Layer 6 of a small transformer language model trained on English Wikipedia (16 layers, counted from 0, width 96).
A neuron's activation on a vector x is GELU(weights . x), where the dot is the dot product.

Input weights of the MLP neurons that the questions are about. A number n stands for (n - 500) times 0.001.
n5: 508 568 412 297 548 326 674 402 711 463 588 387 322 446 438 638 475 587 402 453 508 400 516 471 569 367 337 581 537 673 367 552 344 736 555 520 599 439 528 472 542 310 423 525 699 555 293 575 565 484 560 407 467 343 835 720 676 420 488 603 245 704 458 447 628 743 220 455 691 545 421 696 606 508 456 89 576 394 615 326 447 443 388 621 583 317 233 564 696 326 413 678 539 692 541 484
n11: 619 619 576 608 337 580 616 434 631 483 581 639 483 331 350 551 564 352 612 709 367 358 672 221 405 287 335 467 570 622 396 565 402 260 324 407 531 380 742 565 547 526 488 603 352 472 582 428 217 436 243 585 736 496 714 629 504 598 319 415 295 241 590 487 321 274 535 446 480 659 397 356 671 451 601 484 578 537 617 359 596 743 386 504 707 610 621 512 394 571 592 525 436 787 131 416
n48: 306 488 352 524 571 566 468 572 538 384 500 640 530 356 493 411 500 648 612 459 476 247 575 459 684 421 570 543 293 600 435 799 436 493 687 546 656 613 426 634 504 418 486 143 518 413 576 603 639 676 486 414 382 706 599 327 507 369 489 631 633 411 508 429 450 677 544 464 330 419 340 568 571 489 511 482 754 671 408 555 398 527 319 376 264 510 416 454 589 335 397 610 262 596 654 602
n57: 396 453 528 534 397 504 500 539 667 461 532 676 588 423 256 420 564 318 455 629 621 393 228 567 408 581 666 515 632 542 329 451 348 582 368 542 431 481 658 440 401 552 581 588 585 537 213 398 471 519 599 640 342 388 614 621 599 245 299 598 864 792 548 274 496 600 314 357 606 465 738 402 608 523 500 466 813 624 577 610 449 322 606 531 311 380 449 640 437 724 563 500 496 354 351 534
n59: 682 271 507 350 364 640 557 383 566 299 344 459 396 470 572 550 318 359 297 704 598 469 702 750 466 633 458 674 493 568 489 442 605 703 546 554 413 580 648 517 447 464 524 339 521 417 260 377 493 523 493 365 567 526 675 697 507 450 603 500 612 230 418 336 520 417 558 617 581 647 671 399 389 415 689 561 541 517 448 627 451 688 475 373 591 522 556 483 532 392 476 384 463 486 458 316
n60: 375 723 560 340 672 604 721 616 440 356 807 575 472 382 342 362 435 518 599 619 318 835 544 331 393 411 468 425 195 694 702 443 394 396 435 627 453 671 230 290 358 297 411 356 250 327 520 577 624 618 434 421 833 630 409 630 544 334 415 504 302 447 486 670 645 479 454 325 513 604 457 631 862 478 347 154 761 487 639 530 599 653 441 500 272 324 514 574 459 479 682 687 487 399 291 513
n61: 337 628 473 447 559 595 337 269 803 500 588 526 454 730 422 404 292 538 359 415 637 496 567 386 344 363 458 648 526 412 574 632 379 590 353 445 587 376 467 402 645 515 567 593 597 417 273 504 683 544 725 612 466 636 606 438 496 423 351 453 585 544 585 379 379 733 468 732 416 606 584 489 376 316 558 329 537 313 602 504 316 252 451 413 614 773 357 707 618 468 394 443 622 622 443 464
n66: 752 323 362 536 331 625 484 455 829 578 538 435 538 477 469 445 648 533 595 344 732 182 256 743 622 735 735 492 385 807 406 440 693 631 360 456 668 623 464 596 508 403 520 305 557 484 572 562 417 659 379 331 471 434 517 275 359 454 471 656 412 540 534 580 480 473 438 685 340 699 354 604 517 637 276 596 593 295 596 422 438 382 333 419 513 526 228 500 307 733 537 604 508 517 450 373
n78: 322 509 329 423 615 695 641 504 703 282 325 537 444 707 464 444 638 572 488 464 575 320 492 709 508 525 624 591 429 496 268 353 414 484 461 500 759 726 577 248 351 595 326 249 438 343 754 483 308 597 512 556 377 469 162 669 381 577 504 557 450 549 760 613 442 744 292 634 386 500 451 300 716 689 496 398 484 450 473 464 500 250 470 519 504 798 403 667 372 275 695 453 697 500 585 468
n86: 413 464 401 375 581 467 589 440 663 505 505 464 476 409 631 656 405 538 731 456 608 667 787 190 349 555 429 313 578 650 572 414 559 633 248 653 742 551 581 590 373 576 372 462 175 327 297 565 431 464 591 87 753 623 723 481 599 462 335 361 381 477 328 565 373 848 383 297 442 286 579 777 705 618 374 244 550 680 379 400 398 530 364 351 472 618 579 173 514 426 747 575 784 500 328 611
n101: 454 366 548 217 653 571 609 613 578 516 512 600 229 594 370 496 383 607 737 515 474 366 434 599 554 276 580 693 523 680 312 565 810 301 581 607 795 578 413 656 400 383 570 540 675 605 401 615 650 492 446 616 456 658 508 617 584 504 477 636 441 386 674 643 197 362 577 410 523 480 739 397 335 600 481 260 231 410 430 552 543 492 516 500 353 496 465 591 420 275 678 377 553 405 413 391
n112: 503 610 552 500 433 341 470 456 431 449 486 409 606 515 451 384 327 528 487 510 452 483 135 517 677 412 591 622 411 631 321 423 446 665 634 363 683 507 424 473 615 433 307 500 663 447 409 503 489 513 422 595 486 606 472 589 483 764 520 626 677 543 411 659 715 572 372 579 637 448 651 532 397 540 510 390 416 664 500 503 160 416 667 457 410 569 387 467 444 342 697 673 622 549 351 474
n113: 469 355 583 538 697 582 522 531 618 423 429 485 272 496 522 571 655 390 433 504 511 390 477 413 780 473 350 336 384 416 512 572 678 660 484 421 610 852 500 654 441 420 339 356 550 381 704 488 533 335 199 333 335 603 344 576 402 421 481 568 446 530 412 525 511 345 337 353 658 555 442 699 388 413 707 602 325 458 551 755 725 471 461 628 590 465 485 553 610 266 320 606 649 413 754 440
n131: 264 537 549 544 423 320 478 555 496 522 815 375 477 443 602 652 577 455 389 521 350 449 570 330 430 449 633 320 789 463 488 267 445 589 818 601 336 641 395 475 636 343 286 392 496 404 275 696 389 576 676 473 526 349 421 408 587 469 589 457 416 377 377 484 555 543 517 593 388 451 648 552 581 409 478 464 500 303 395 475 507 437 587 540 602 378 507 814 568 805 361 432 482 644 635 489
n148: 416 446 579 500 555 440 378 521 557 395 486 861 438 523 517 554 482 389 470 367 424 534 566 403 364 656 479 486 426 507 371 294 490 503 547 671 393 440 660 510 504 580 674 485 598 331 604 760 493 677 265 446 414 466 684 431 345 543 451 804 349 462 536 534 331 446 599 412 469 454 602 566 402 572 459 421 566 546 507 517 718 339 436 405 300 455 394 196 704 626 685 575 591 504 440 446
n182: 425 271 606 483 523 609 554 560 268 556 496 653 508 286 587 398 627 313 584 504 369 414 587 236 615 618 293 488 440 590 417 426 344 492 521 648 588 480 438 717 610 521 603 442 342 523 588 605 496 500 308 656 435 628 432 413 668 426 741 585 376 461 628 285 351 287 586 568 461 187 766 698 467 480 504 523 390 508 481 583 536 717 848 772 553 387 264 411 370 395 496 540 546 804 407 500
n203: 427 192 338 567 466 680 407 673 533 593 212 611 576 534 562 354 648 524 414 412 522 364 531 788 615 588 397 573 539 394 447 757 432 645 536 413 443 705 628 805 634 608 546 528 415 719 636 269 570 556 367 603 406 438 336 448 515 667 512 560 325 432 356 379 667 286 286 566 417 551 404 373 528 576 470 330 644 446 377 547 403 628 504 594 394 303 547 553 693 515 492 277 303 496 520 616
n206: 666 467 508 528 500 602 579 842 472 612 896 511 380 357 415 393 492 489 407 415 514 467 684 492 433 548 492 618 574 412 367 394 295 482 588 445 508 354 627 290 580 577 493 438 433 514 541 727 508 623 452 316 356 468 515 415 391 305 474 337 612 584 766 589 518 660 371 772 438 601 664 699 196 511 333 744 460 377 493 521 392 659 470 513 610 493 522 533 451 546 312 379 507 542 557 345
n215: 504 441 546 90 332 623 753 326 464 454 566 504 304 342 424 566 523 485 412 720 686 634 474 461 647 489 334 294 352 646 337 418 355 438 621 348 325 447 585 393 558 598 714 504 538 467 446 565 363 382 429 605 619 646 760 476 418 535 315 515 565 670 638 394 593 398 532 561 522 554 594 422 578 645 445 592 440 530 390 342 599 338 731 473 635 459 781 751 384 414 558 450 555 504 347 419
n235: 559 360 216 450 492 547 329 639 597 483 448 833 286 440 508 643 448 414 402 516 432 657 408 414 467 333 526 563 487 425 478 322 521 467 439 492 784 276 656 254 358 443 266 522 651 480 728 641 549 516 525 535 397 509 329 609 628 543 483 680 391 562 399 527 504 322 504 702 698 653 536 330 421 127 796 669 629 804 369 349 513 486 642 523 672 677 580 299 418 504 568 303 593 491 624 794
n257: 309 87 496 367 294 458 397 471 547 578 542 399 360 468 687 550 653 546 547 395 392 476 715 471 374 488 592 488 496 342 633 568 629 745 780 208 655 537 592 428 446 690 471 492 500 441 658 654 412 528 739 441 542 698 388 355 504 698 463 472 288 544 257 633 565 445 450 582 336 239 694 581 712 254 516 700 338 529 458 473 648 526 734 493 513 541 475 648 487 605 512 433 709 738 205 480
n263: 788 538 590 327 455 573 319 523 711 504 410 462 322 735 413 469 535 399 603 659 367 511 326 624 587 685 617 704 424 635 412 444 608 588 524 396 564 676 378 448 321 421 610 433 546 467 437 492 760 93 305 579 547 651 581 457 384 547 485 507 414 310 488 512 481 401 382 492 493 442 504 557 350 429 634 485 583 469 539 468 286 663 186 788 620 406 638 426 578 471 689 419 441 465 396 404
n274: 590 622 566 479 537 531 405 515 601 637 508 500 579 629 471 698 386 446 460 583 611 284 440 682 282 676 512 346 576 578 456 448 623 244 476 370 731 519 463 544 310 340 353 386 575 529 395 377 253 397 702 359 612 662 504 437 374 605 557 434 729 522 496 516 571 692 315 455 356 435 790 642 284 526 456 515 347 788 368 622 576 561 265 469 477 521 610 448 531 364 726 504 748 488 385 386
n280: 504 423 538 548 410 474 429 684 451 467 549 489 580 314 644 428 390 324 656 507 406 261 434 601 551 540 429 580 596 558 581 388 402 752 610 468 581 685 386 443 741 435 219 412 463 713 565 410 453 421 613 261 530 338 515 244 677 402 390 536 595 262 626 472 446 553 462 644 457 600 591 510 397 330 723 486 504 334 431 437 522 465 489 533 406 281 652 554 395 653 288 780 599 455 548 646
n303: 563 309 577 589 577 686 587 429 332 556 661 552 446 595 704 435 442 408 449 393 461 669 537 481 411 697 534 467 556 637 449 563 467 388 349 474 243 334 642 544 404 457 414 737 522 435 376 275 392 584 618 720 511 432 519 590 430 458 597 460 172 621 383 463 699 511 412 620 467 572 605 228 484 482 610 588 437 568 412 667 232 344 542 584 416 469 504 219 320 489 496 416 525 886 496 634
n307: 537 356 226 582 496 521 431 487 432 513 590 492 543 786 564 603 357 611 314 540 524 652 533 444 362 284 367 321 362 529 364 558 595 451 578 647 518 378 500 382 710 587 9 721 563 581 782 670 643 435 521 599 581 487 691 221 270 595 796 406 387 422 678 468 521 516 484 399 230 636 455 737 561 694 308 369 508 315 417 409 673 361 534 406 474 542 412 533 509 587 279 287 670 586 606 403
n308: 565 321 488 308 254 547 340 242 540 713 457 500 464 865 812 603 484 516 485 449 518 504 374 555 355 565 642 523 369 660 427 364 451 422 273 500 435 450 590 695 315 520 374 420 611 515 657 512 488 575 591 381 539 764 699 504 213 492 584 470 471 477 504 513 417 714 399 577 553 508 712 406 348 413 534 658 470 508 261 555 399 459 551 590 771 479 523 590 276 540 477 355 337 693 695 493
n360: 345 596 419 500 447 350 416 359 593 609 415 403 440 452 428 318 444 681 577 576 421 507 382 537 406 364 526 611 735 546 329 645 639 580 594 638 378 660 592 401 670 205 407 324 561 451 528 404 550 648 468 317 559 438 544 541 305 519 597 331 278 511 429 477 358 396 578 471 496 463 594 507 571 660 504 709 768 464 711 565 696 550 607 461 529 421 671 521 615 312 394 426 723 600 713 588
n363: 424 388 358 617 404 588 615 434 447 507 454 534 536 611 503 471 525 717 604 457 602 705 655 269 680 559 294 186 333 648 577 462 452 507 327 626 346 486 324 449 450 511 334 637 420 222 588 334 314 608 452 439 645 493 542 572 520 385 500 480 451 463 370 707 503 577 415 444 514 507 796 490 489 603 357 442 651 559 484 526 444 586 482 663 681 500 552 439 678 487 521 447 742 504 574 577
n373: 449 352 587 588 569 759 607 559 762 608 602 570 389 541 465 413 458 617 361 658 689 387 445 534 651 496 670 544 533 303 240 489 813 450 492 413 531 530 399 219 625 462 254 611 548 379 287 372 575 399 624 660 500 595 601 465 642 321 412 547 640 467 500 712 380 493 604 493 330 605 404 403 527 504 417 565 387 737 549 458 225 417 481 497 398 632 504 561 591 283 477 459 593 466 373 471
n375: 247 337 527 606 408 550 517 469 496 742 463 597 588 456 377 596 482 628 987 589 669 303 407 564 624 641 386 469 353 738 336 377 509 591 403 526 876 415 539 561 89 491 598 412 304 478 396 509 328 821 280 454 545 696 410 695 408 477 544 417 461 583 412 534 531 684 257 500 714 338 635 550 731 671 544 369 566 504 298 432 460 543 477 713 632 410 208 243 358 377 572 309 582 614 455 483
n383: 483 384 346 341 500 539 422 608 467 567 564 497 435 708 413 410 356 546 618 517 754 524 438 411 542 438 618 708 367 669 321 490 617 416 464 459 537 514 381 548 618 464 354 692 420 695 392 408 761 473 528 633 393 414 313 507 438 360 441 626 624 640 366 621 655 517 625 308 534 486 624 710 467 562 654 367 569 650 342 454 258 354 361 456 582 570 507 463 721 480 376 404 594 464 702 456

Each question shows a token from some text and the vector x that enters the MLP there. A number n stands for (n - 500) times 0.0096.

"able": 429 315 573 602 684 432 646 352 529 598 353 348 710 594 600 419 453 478 352 432 559 510 564 545 587 498 485 490 614 625 530 738 619 424 642 525 455 244 510 353 559 632 713 260 476 437 359 614 491 516 798 565 517 322 368 551 486 434 522 355 462 337 537 562 457 552 549 401 759 342 510 601 447 450 293 472 485 657 736 310 581 422 405 476 744 360 485 307 396 516 492 739 297 406 565 491
The three highest activations, in order: n5, n86, n360

" were": 407 318 543 519 570 491 542 450 322 587 197 231 696 522 365 605 370 417 363 427 419 637 498 502 554 521 451 654 527 620 562 780 629 434 531 412 555 467 438 441 525 711 753 405 396 527 378 673 425 589 568 666 505 274 410 585 538 598 557 277 445 298 671 573 322 500 485 439 791 580 468 375 588 574 405 476 406 539 572 332 621 434 335 504 617 512 549 395 420 593 597 786 342 434 487 480
Which of these neurons fires most? n11

"alk": 255 366 617 656 607 363 478 207 344 659 322 457 574 653 562 395 433 418 413 456 500 662 415 509 555 500 420 459 526 699 433 601 689 371 593 382 467 405 510 556 599 572 801 344 525 367 515 630 687 573 738 524 477 317 470 441 476 515 472 366 474 331 538 618 406 652 557 467 773 478 532 488 474 516 369 462 438 678 649 435 553 540 367 453 583 417 537 214 464 781 397 756 293 392 559 499
The most active neuron and its activation: n148, at about 1.7

"s": 471 299 612 569 598 416 575 438 443 628 299 356 617 540 550 319 456 486 318 424 545 762 553 569 531 580 456 505 443 648 392 793 488 309 641 564 541 392 367 414 461 628 742 299 382 555 469 616 524 527 662 617 429 334 422 562 602 524 520 268 338 389 566 643 384 626 443 298 727 493 538 496 432 541 264 590 577 576 626 409 585 596 288 460 603 461 657 291 487 624 540 704 336 361 540 442
Which of these neurons fires most? n60

"un": 362 292 592 611 571 411 473 234 408 661 541 605 674 601 663 408 357 343 339 469 614 600 425 587 483 579 593 500 653 627 405 850 545 413 576 516 487 434 362 436 424 746 723 441 596 361 481 559 494 486 697 667 352 349 393 529 593 339 511 363 581 413 535 663 573 548 575 516 626 390 520 376 471 447 501 488 387 550 648 406 504 392 377 566 554 295 575 355 426 599 429 700 236 298 494 614
Which two neurons fire most, strongest first? n303, n57

" 2002": 449 332 595 554 659 468 431 342 494 678 380 451 776 547 648 393 410 488 336 422 590 772 575 535 564 377 362 697 472 522 475 717 663 463 681 519 477 487 476 471 506 580 725 337 509 512 574 615 616 530 699 587 513 317 368 460 598 456 572 290 502 512 661 465 314 446 571 369 724 376 403 456 569 496 289 523 290 625 473 279 605 533 255 411 618 375 507 408 539 638 382 710 331 407 553 376
Which of these neurons fires most? n307

" Th": 422 353 657 761 635 450 541 334 440 599 260 429 511 645 470 354 347 257 346 446 500 665 560 629 539 439 502 624 555 631 386 601 514 401 696 475 471 288 509 448 415 653 602 404 474 350 654 646 543 481 747 548 452 394 317 488 664 393 482 380 638 384 568 565 445 485 472 534 764 455 369 514 543 484 522 467 183 639 624 428 570 500 353 481 654 366 575 229 572 651 604 717 370 318 570 567
The most active neuron and its activation: n235, at about 0.53

")": 454 321 694 526 636 489 473 415 445 684 315 349 653 637 516 344 446 453 380 379 645 782 556 625 557 489 435 671 465 610 530 783 608 431 624 455 499 384 550 376 544 661 534 308 409 478 488 534 520 513 585 663 443 292 314 470 713 425 516 379 442 325 541 636 247 609 480 433 717 509 356 361 426 508 340 537 444 605 606 311 622 662 448 520 665 369 569 364 400 659 355 700 306 437 460 524
Which of these neurons fires most? n203

"app": 298 413 536 692 584 555 562 166 495 543 347 433 767 687 514 447 453 449 363 418 436 615 475 354 411 558 425 484 490 559 466 769 481 362 530 595 379 487 406 474 540 576 744 403 409 475 450 687 469 580 735 581 582 239 513 466 448 504 631 341 515 526 555 701 349 595 483 360 731 424 534 571 483 459 368 662 411 733 673 422 535 343 350 501 685 470 503 334 416 687 451 735 397 310 361 486
Which of these neurons fires most? n363

"ar": 430 346 518 530 621 182 589 378 468 695 407 513 698 640 605 350 387 428 276 379 521 611 503 476 473 492 508 434 527 673 444 703 612 269 494 438 423 408 580 513 439 580 827 407 459 400 397 664 397 487 592 649 466 346 407 531 525 446 416 326 566 457 585 795 614 485 480 412 691 481 503 568 430 533 218 646 507 655 663 474 489 477 329 452 726 348 620 318 508 594 520 654 333 336 528 667
The most active neuron and its activation: n363, at about 0.78

" town": 438 311 622 554 592 476 423 393 368 640 428 433 590 512 620 288 438 426 292 502 560 784 460 505 587 473 444 452 581 611 514 587 602 418 591 464 571 400 434 500 445 599 690 346 605 581 441 682 471 419 584 621 421 241 363 401 518 575 577 280 506 433 552 665 481 637 678 360 762 272 394 377 538 542 315 441 457 630 780 273 649 452 355 452 527 473 671 391 481 719 486 637 286 393 513 590
The most active neuron and its activation: n148, at about 0.056

"ari": 428 286 591 512 699 394 497 298 426 709 432 383 635 624 710 396 401 387 268 373 654 556 470 566 542 404 531 520 492 655 575 771 655 434 597 430 386 528 469 520 419 620 630 403 404 390 462 535 454 419 603 689 492 390 373 562 551 445 585 333 620 388 588 712 513 421 521 531 598 396 555 524 402 515 427 572 265 622 503 288 526 546 389 583 718 327 555 436 486 702 481 709 236 292 541 619
Which of these neurons fires most? n308

"red": 333 341 422 544 565 382 584 366 414 744 450 503 688 597 614 507 310 435 274 460 651 674 582 484 437 457 483 750 614 612 443 827 555 436 499 513 487 428 381 467 543 703 759 254 472 403 514 592 448 521 748 549 536 402 380 595 594 390 526 253 556 334 598 513 433 550 535 504 678 401 470 476 432 393 455 483 306 617 581 359 445 475 432 491 636 329 571 312 560 618 471 704 321 367 568 567
Which of these neurons fires most? n61

" home": 402 329 520 616 634 477 554 317 258 616 446 392 678 513 551 358 450 521 301 487 506 624 440 527 594 470 481 456 637 639 499 700 544 414 675 382 457 375 491 366 525 716 767 330 499 472 421 631 463 486 634 627 489 418 420 362 474 499 593 315 508 339 592 661 437 646 716 469 698 309 481 552 393 507 350 424 547 695 696 361 672 497 480 378 609 453 572 277 337 608 511 730 222 434 450 517
Which of these neurons fires most? n48

" 21": 491 376 576 550 667 451 539 390 351 675 391 594 669 573 523 482 402 330 304 489 511 783 602 728 524 408 491 727 563 625 529 689 624 320 546 527 544 471 487 434 431 686 593 366 522 397 532 616 539 565 726 600 394 297 335 431 489 359 717 356 500 402 611 678 402 488 591 386 707 352 488 566 358 501 348 483 317 586 568 216 634 460 317 450 609 475 547 298 453 514 458 710 412 334 469 385
Which two neurons fire most, strongest first? n101, n148

" D": 492 281 675 719 606 446 526 301 390 625 468 425 629 553 401 435 482 322 334 471 546 716 565 506 659 470 474 631 547 525 466 706 507 422 431 380 442 495 344 601 476 685 670 418 577 389 434 710 576 442 598 540 435 495 411 426 776 440 676 338 473 450 529 717 439 541 359 519 804 327 365 464 532 496 420 601 319 504 511 259 652 528 391 488 560 457 586 335 553 564 480 733 275 273 527 490
Which of these neurons fires most? n113

"st": 332 288 604 718 678 339 491 363 380 750 241 442 654 666 544 292 420 504 349 431 639 678 589 476 597 491 541 589 507 516 522 653 428 266 569 591 366 375 436 502 490 569 765 421 637 424 298 583 494 510 646 635 553 322 401 445 756 460 348 325 489 413 473 592 390 516 550 405 644 435 525 494 518 418 397 605 345 606 672 368 592 422 387 485 627 536 544 337 546 713 384 733 414 395 542 480
The three highest activations, in order: n61, n363, n303

"im": 367 248 566 570 606 322 545 352 523 611 410 398 646 593 520 441 223 340 236 521 649 528 598 502 537 549 534 539 517 604 415 645 570 394 524 613 470 525 440 524 468 619 735 336 505 478 465 566 514 446 528 650 346 258 298 549 558 578 575 272 566 483 554 653 467 428 608 553 783 351 530 457 547 390 466 633 328 556 630 429 513 564 371 531 665 311 644 362 541 694 391 681 316 320 679 574
The three highest activations, in order: n59, n383, n113

" el": 499 287 437 565 681 346 407 375 568 694 283 333 673 638 280 434 257 477 325 605 520 685 398 637 504 476 506 512 670 583 498 600 505 375 543 482 463 288 452 431 513 637 771 321 401 375 586 679 480 525 734 572 488 333 417 495 702 522 554 204 643 457 582 727 406 473 590 505 746 459 497 493 591 499 434 585 375 577 564 408 587 499 559 538 522 512 484 275 430 563 593 611 197 386 512 543
Which of these neurons fires most? n235

",": 477 289 609 412 590 503 385 409 345 668 234 271 686 589 508 480 469 343 338 375 555 740 469 614 571 459 399 723 589 529 509 757 623 386 547 502 533 439 440 399 538 619 653 295 460 435 385 640 548 579 577 685 426 373 433 530 713 469 521 320 376 332 668 566 462 543 578 436 691 456 383 373 463 524 314 517 408 596 746 420 604 531 411 519 604 361 615 365 595 572 508 719 355 327 520 540
Which of these neurons fires most? n203

" M": 478 301 642 698 609 408 553 341 386 697 408 444 640 554 410 423 410 329 332 451 622 704 532 544 461 494 414 587 526 510 403 632 528 382 488 496 446 346 437 410 397 744 742 349 544 394 391 589 522 491 491 565 421 455 417 501 705 393 696 287 634 574 539 649 495 485 480 620 748 479 378 601 473 476 396 424 340 623 576 360 722 624 330 572 626 351 679 352 480 512 486 741 282 234 544 533
Which of these neurons fires most? n206

" Cast": 363 330 737 639 601 388 494 404 401 579 407 338 561 613 460 343 330 461 302 461 530 725 540 493 477 471 512 493 415 470 354 652 597 512 647 460 429 625 416 512 355 605 905 345 403 581 566 668 574 414 611 685 568 405 336 489 608 374 583 364 550 454 564 566 380 600 652 461 754 505 278 435 555 491 402 475 379 610 610 294 629 432 248 517 587 484 673 358 514 620 380 715 350 418 528 514
Which two neurons fire most, strongest first? n60, n263

" Chris": 394 337 665 495 699 385 518 371 434 660 516 333 705 575 456 451 318 477 316 321 600 689 442 451 595 333 446 569 584 657 450 533 545 411 619 350 510 470 412 374 476 602 728 444 385 389 575 596 573 571 767 578 412 410 214 569 553 500 534 359 451 377 580 634 409 533 554 634 784 489 438 519 512 497 516 440 345 575 550 280 563 538 398 474 525 378 675 345 550 656 445 768 246 474 686 554
Which of these neurons fires most? n383

" ===": 485 337 589 563 656 486 545 311 535 643 316 285 797 566 453 371 440 467 408 513 487 605 443 579 654 523 717 605 408 597 482 725 503 402 526 379 541 392 340 445 487 644 516 387 612 340 470 625 561 636 642 734 388 243 327 609 500 518 531 417 517 335 647 520 420 531 530 409 706 537 352 532 607 542 359 560 369 558 659 248 448 676 337 372 573 474 416 427 384 659 398 741 404 362 524 461
Which of these neurons fires most? n66

"shire": 396 325 662 554 638 434 424 408 433 732 350 372 715 547 594 323 418 452 293 498 534 773 581 564 580 493 450 588 583 649 589 551 503 402 571 488 482 460 515 370 530 665 667 368 453 510 333 553 622 629 645 654 539 281 395 461 580 449 512 305 484 332 502 617 340 618 651 415 593 446 453 427 565 446 361 441 310 540 612 211 667 478 431 442 520 382 606 274 569 657 352 778 357 439 613 584
The most active neuron and its activation: n280, at about 0.6

"istan": 465 302 669 488 680 540 379 420 524 689 351 187 707 536 691 310 435 457 270 442 616 671 567 525 475 468 481 571 458 596 388 609 613 602 626 431 548 507 467 516 533 637 490 331 514 508 436 612 587 497 615 673 474 288 344 427 614 492 515 233 448 407 588 637 477 656 487 470 656 416 456 356 520 576 440 477 320 504 640 252 613 524 384 471 578 388 676 338 518 682 442 735 314 348 591 526
The most active neuron and its activation: n280, at about 1.2

" be": 359 316 579 525 636 477 389 410 300 601 275 286 642 594 287 578 264 398 359 475 529 542 527 619 538 499 355 542 576 621 448 823 744 459 501 452 596 438 428 445 480 660 674 449 398 491 474 702 406 376 653 574 476 361 464 472 524 619 549 311 525 393 651 606 409 511 573 451 725 507 361 316 556 502 466 589 326 612 663 240 548 587 494 555 585 472 631 418 522 716 632 671 243 339 470 508
Which of these neurons fires most? n11

"-": 488 331 636 674 657 471 624 259 418 669 243 387 789 664 495 417 423 353 278 405 592 601 496 556 595 592 403 434 683 599 612 722 511 398 568 352 468 340 376 380 480 460 619 320 538 386 387 593 519 581 662 625 271 350 404 468 559 405 703 348 552 439 512 587 491 446 575 525 769 483 489 528 545 516 313 576 571 587 655 383 574 553 459 370 552 554 543 326 559 702 521 638 335 297 386 484
Which two neurons fire most, strongest first? n57, n59

" Mass": 366 337 525 602 634 360 581 245 356 647 424 435 620 566 540 366 416 384 417 533 521 701 500 638 519 406 435 668 520 530 436 632 639 465 518 421 399 414 373 374 619 796 694 427 471 433 255 590 538 384 678 623 532 536 503 514 436 502 566 264 634 488 613 711 448 534 558 607 557 474 446 499 489 410 359 473 339 520 544 244 772 649 478 586 495 315 582 287 569 567 516 763 272 291 574 562
Which two neurons fire most, strongest first? n373, n215

"d": 460 303 620 619 624 217 519 325 335 706 356 550 655 524 576 413 409 390 362 467 622 630 513 507 600 404 625 724 503 561 530 839 400 395 565 477 368 538 439 444 507 682 777 369 551 392 328 565 487 517 657 632 621 394 321 480 615 327 483 341 548 447 498 697 428 632 439 482 683 348 570 457 484 403 425 582 383 573 530 365 531 548 426 605 567 406 615 269 476 638 384 706 295 346 528 529
Which two neurons fire most, strongest first? n303, n57

" from": 310 361 506 583 582 429 469 372 393 716 317 334 735 610 458 464 423 429 417 328 509 712 481 478 663 479 580 677 461 543 505 718 540 509 506 434 552 383 423 354 555 532 763 358 582 445 385 691 590 603 752 707 394 312 388 496 549 453 568 372 553 290 530 687 481 527 516 499 712 503 448 513 327 553 350 350 495 710 683 351 622 501 397 451 557 444 505 340 443 467 479 772 354 369 376 533
The three highest activations, in order: n112, n61, n48

"el": 403 302 504 517 597 301 556 358 501 712 414 422 666 547 579 334 352 394 337 455 552 657 409 548 484 504 556 583 605 699 427 732 486 416 594 537 409 467 477 419 524 689 775 382 574 413 474 556 494 531 698 613 461 325 373 573 769 322 538 284 644 431 560 786 335 527 505 528 625 460 428 436 482 478 498 640 499 553 591 365 492 519 366 429 519 386 452 268 488 643 435 750 220 318 645 610
Which two neurons fire most, strongest first? n57, n48

" Par": 467 329 597 624 668 475 577 429 401 633 451 434 708 627 533 326 337 308 224 432 581 659 578 538 490 533 451 458 599 559 490 570 581 337 372 347 581 360 337 599 380 520 753 341 510 435 551 653 503 374 700 672 430 460 359 555 708 460 598 248 594 462 642 679 564 458 597 511 732 325 457 496 582 445 470 459 348 533 612 259 622 422 328 412 585 337 639 478 591 549 497 680 386 350 486 613
Which of these neurons fires most? n274

" in": 355 280 553 546 511 404 434 387 429 740 295 349 750 588 474 415 432 310 316 482 585 647 473 542 621 476 562 644 484 533 537 709 584 413 433 440 623 327 336 375 564 636 684 409 618 522 408 709 607 576 703 671 368 274 490 487 574 556 676 294 531 375 598 665 541 520 477 395 767 387 362 387 480 595 403 449 350 586 652 399 576 638 501 414 551 446 518 367 457 524 530 686 349 321 461 510
The most active neuron and its activation: n112, at about 1

"rop": 367 311 685 668 587 389 392 386 563 714 366 464 580 685 581 357 351 301 306 491 571 789 499 522 438 578 493 495 475 544 413 598 716 430 512 400 461 414 443 578 428 565 768 360 577 429 549 642 458 555 686 585 335 313 364 510 533 427 464 339 580 322 623 590 557 525 618 537 644 459 529 519 507 371 441 572 422 638 617 313 576 533 277 439 608 498 604 357 546 655 290 733 357 231 556 525
Which of these neurons fires most? n148

"k": 445 283 602 630 643 344 474 405 415 631 349 366 590 597 524 397 503 401 396 488 673 587 492 456 474 414 441 553 519 683 457 641 447 362 500 489 368 380 493 441 566 653 830 371 464 413 274 645 532 417 559 646 451 269 349 441 667 478 459 308 512 537 494 711 319 643 521 455 754 449 586 480 423 552 354 659 402 728 660 429 571 627 310 471 606 459 655 286 365 651 421 723 410 404 654 545
Which of these neurons fires most? n206

" In": 402 321 482 566 612 438 513 294 415 669 395 417 706 601 536 569 402 402 339 517 613 644 552 608 651 437 490 572 468 607 529 759 539 441 355 449 757 298 278 434 409 673 663 357 535 413 564 605 451 554 797 619 326 268 390 598 615 468 727 415 572 401 555 669 508 533 449 436 686 376 312 465 543 462 403 437 368 557 553 401 653 531 424 463 611 380 413 267 481 522 606 714 368 339 515 556
Which of these neurons fires most? n375

" men": 499 361 551 509 614 416 468 329 256 553 330 245 609 606 404 340 417 485 392 419 567 608 445 509 568 547 468 514 528 667 366 564 449 434 705 459 489 426 474 466 609 636 663 367 360 509 439 633 554 503 650 720 541 421 292 404 536 517 489 212 545 362 532 705 436 630 656 484 783 479 510 468 437 512 309 491 506 667 594 417 732 432 328 557 533 585 664 317 481 638 523 725 204 354 596 537
Which two neurons fire most, strongest first? n383, n112

" of": 415 248 500 552 536 392 569 414 489 647 335 249 865 586 440 470 412 387 328 467 507 687 499 497 693 489 512 686 551 652 527 752 553 502 507 460 580 353 328 326 572 546 722 390 573 480 330 695 453 467 622 598 400 388 430 615 603 458 620 334 504 362 616 664 397 571 483 371 706 332 480 542 456 578 398 412 446 608 665 379 575 575 421 457 574 368 462 324 472 502 564 733 352 360 495 539
Which of these neurons fires most? n5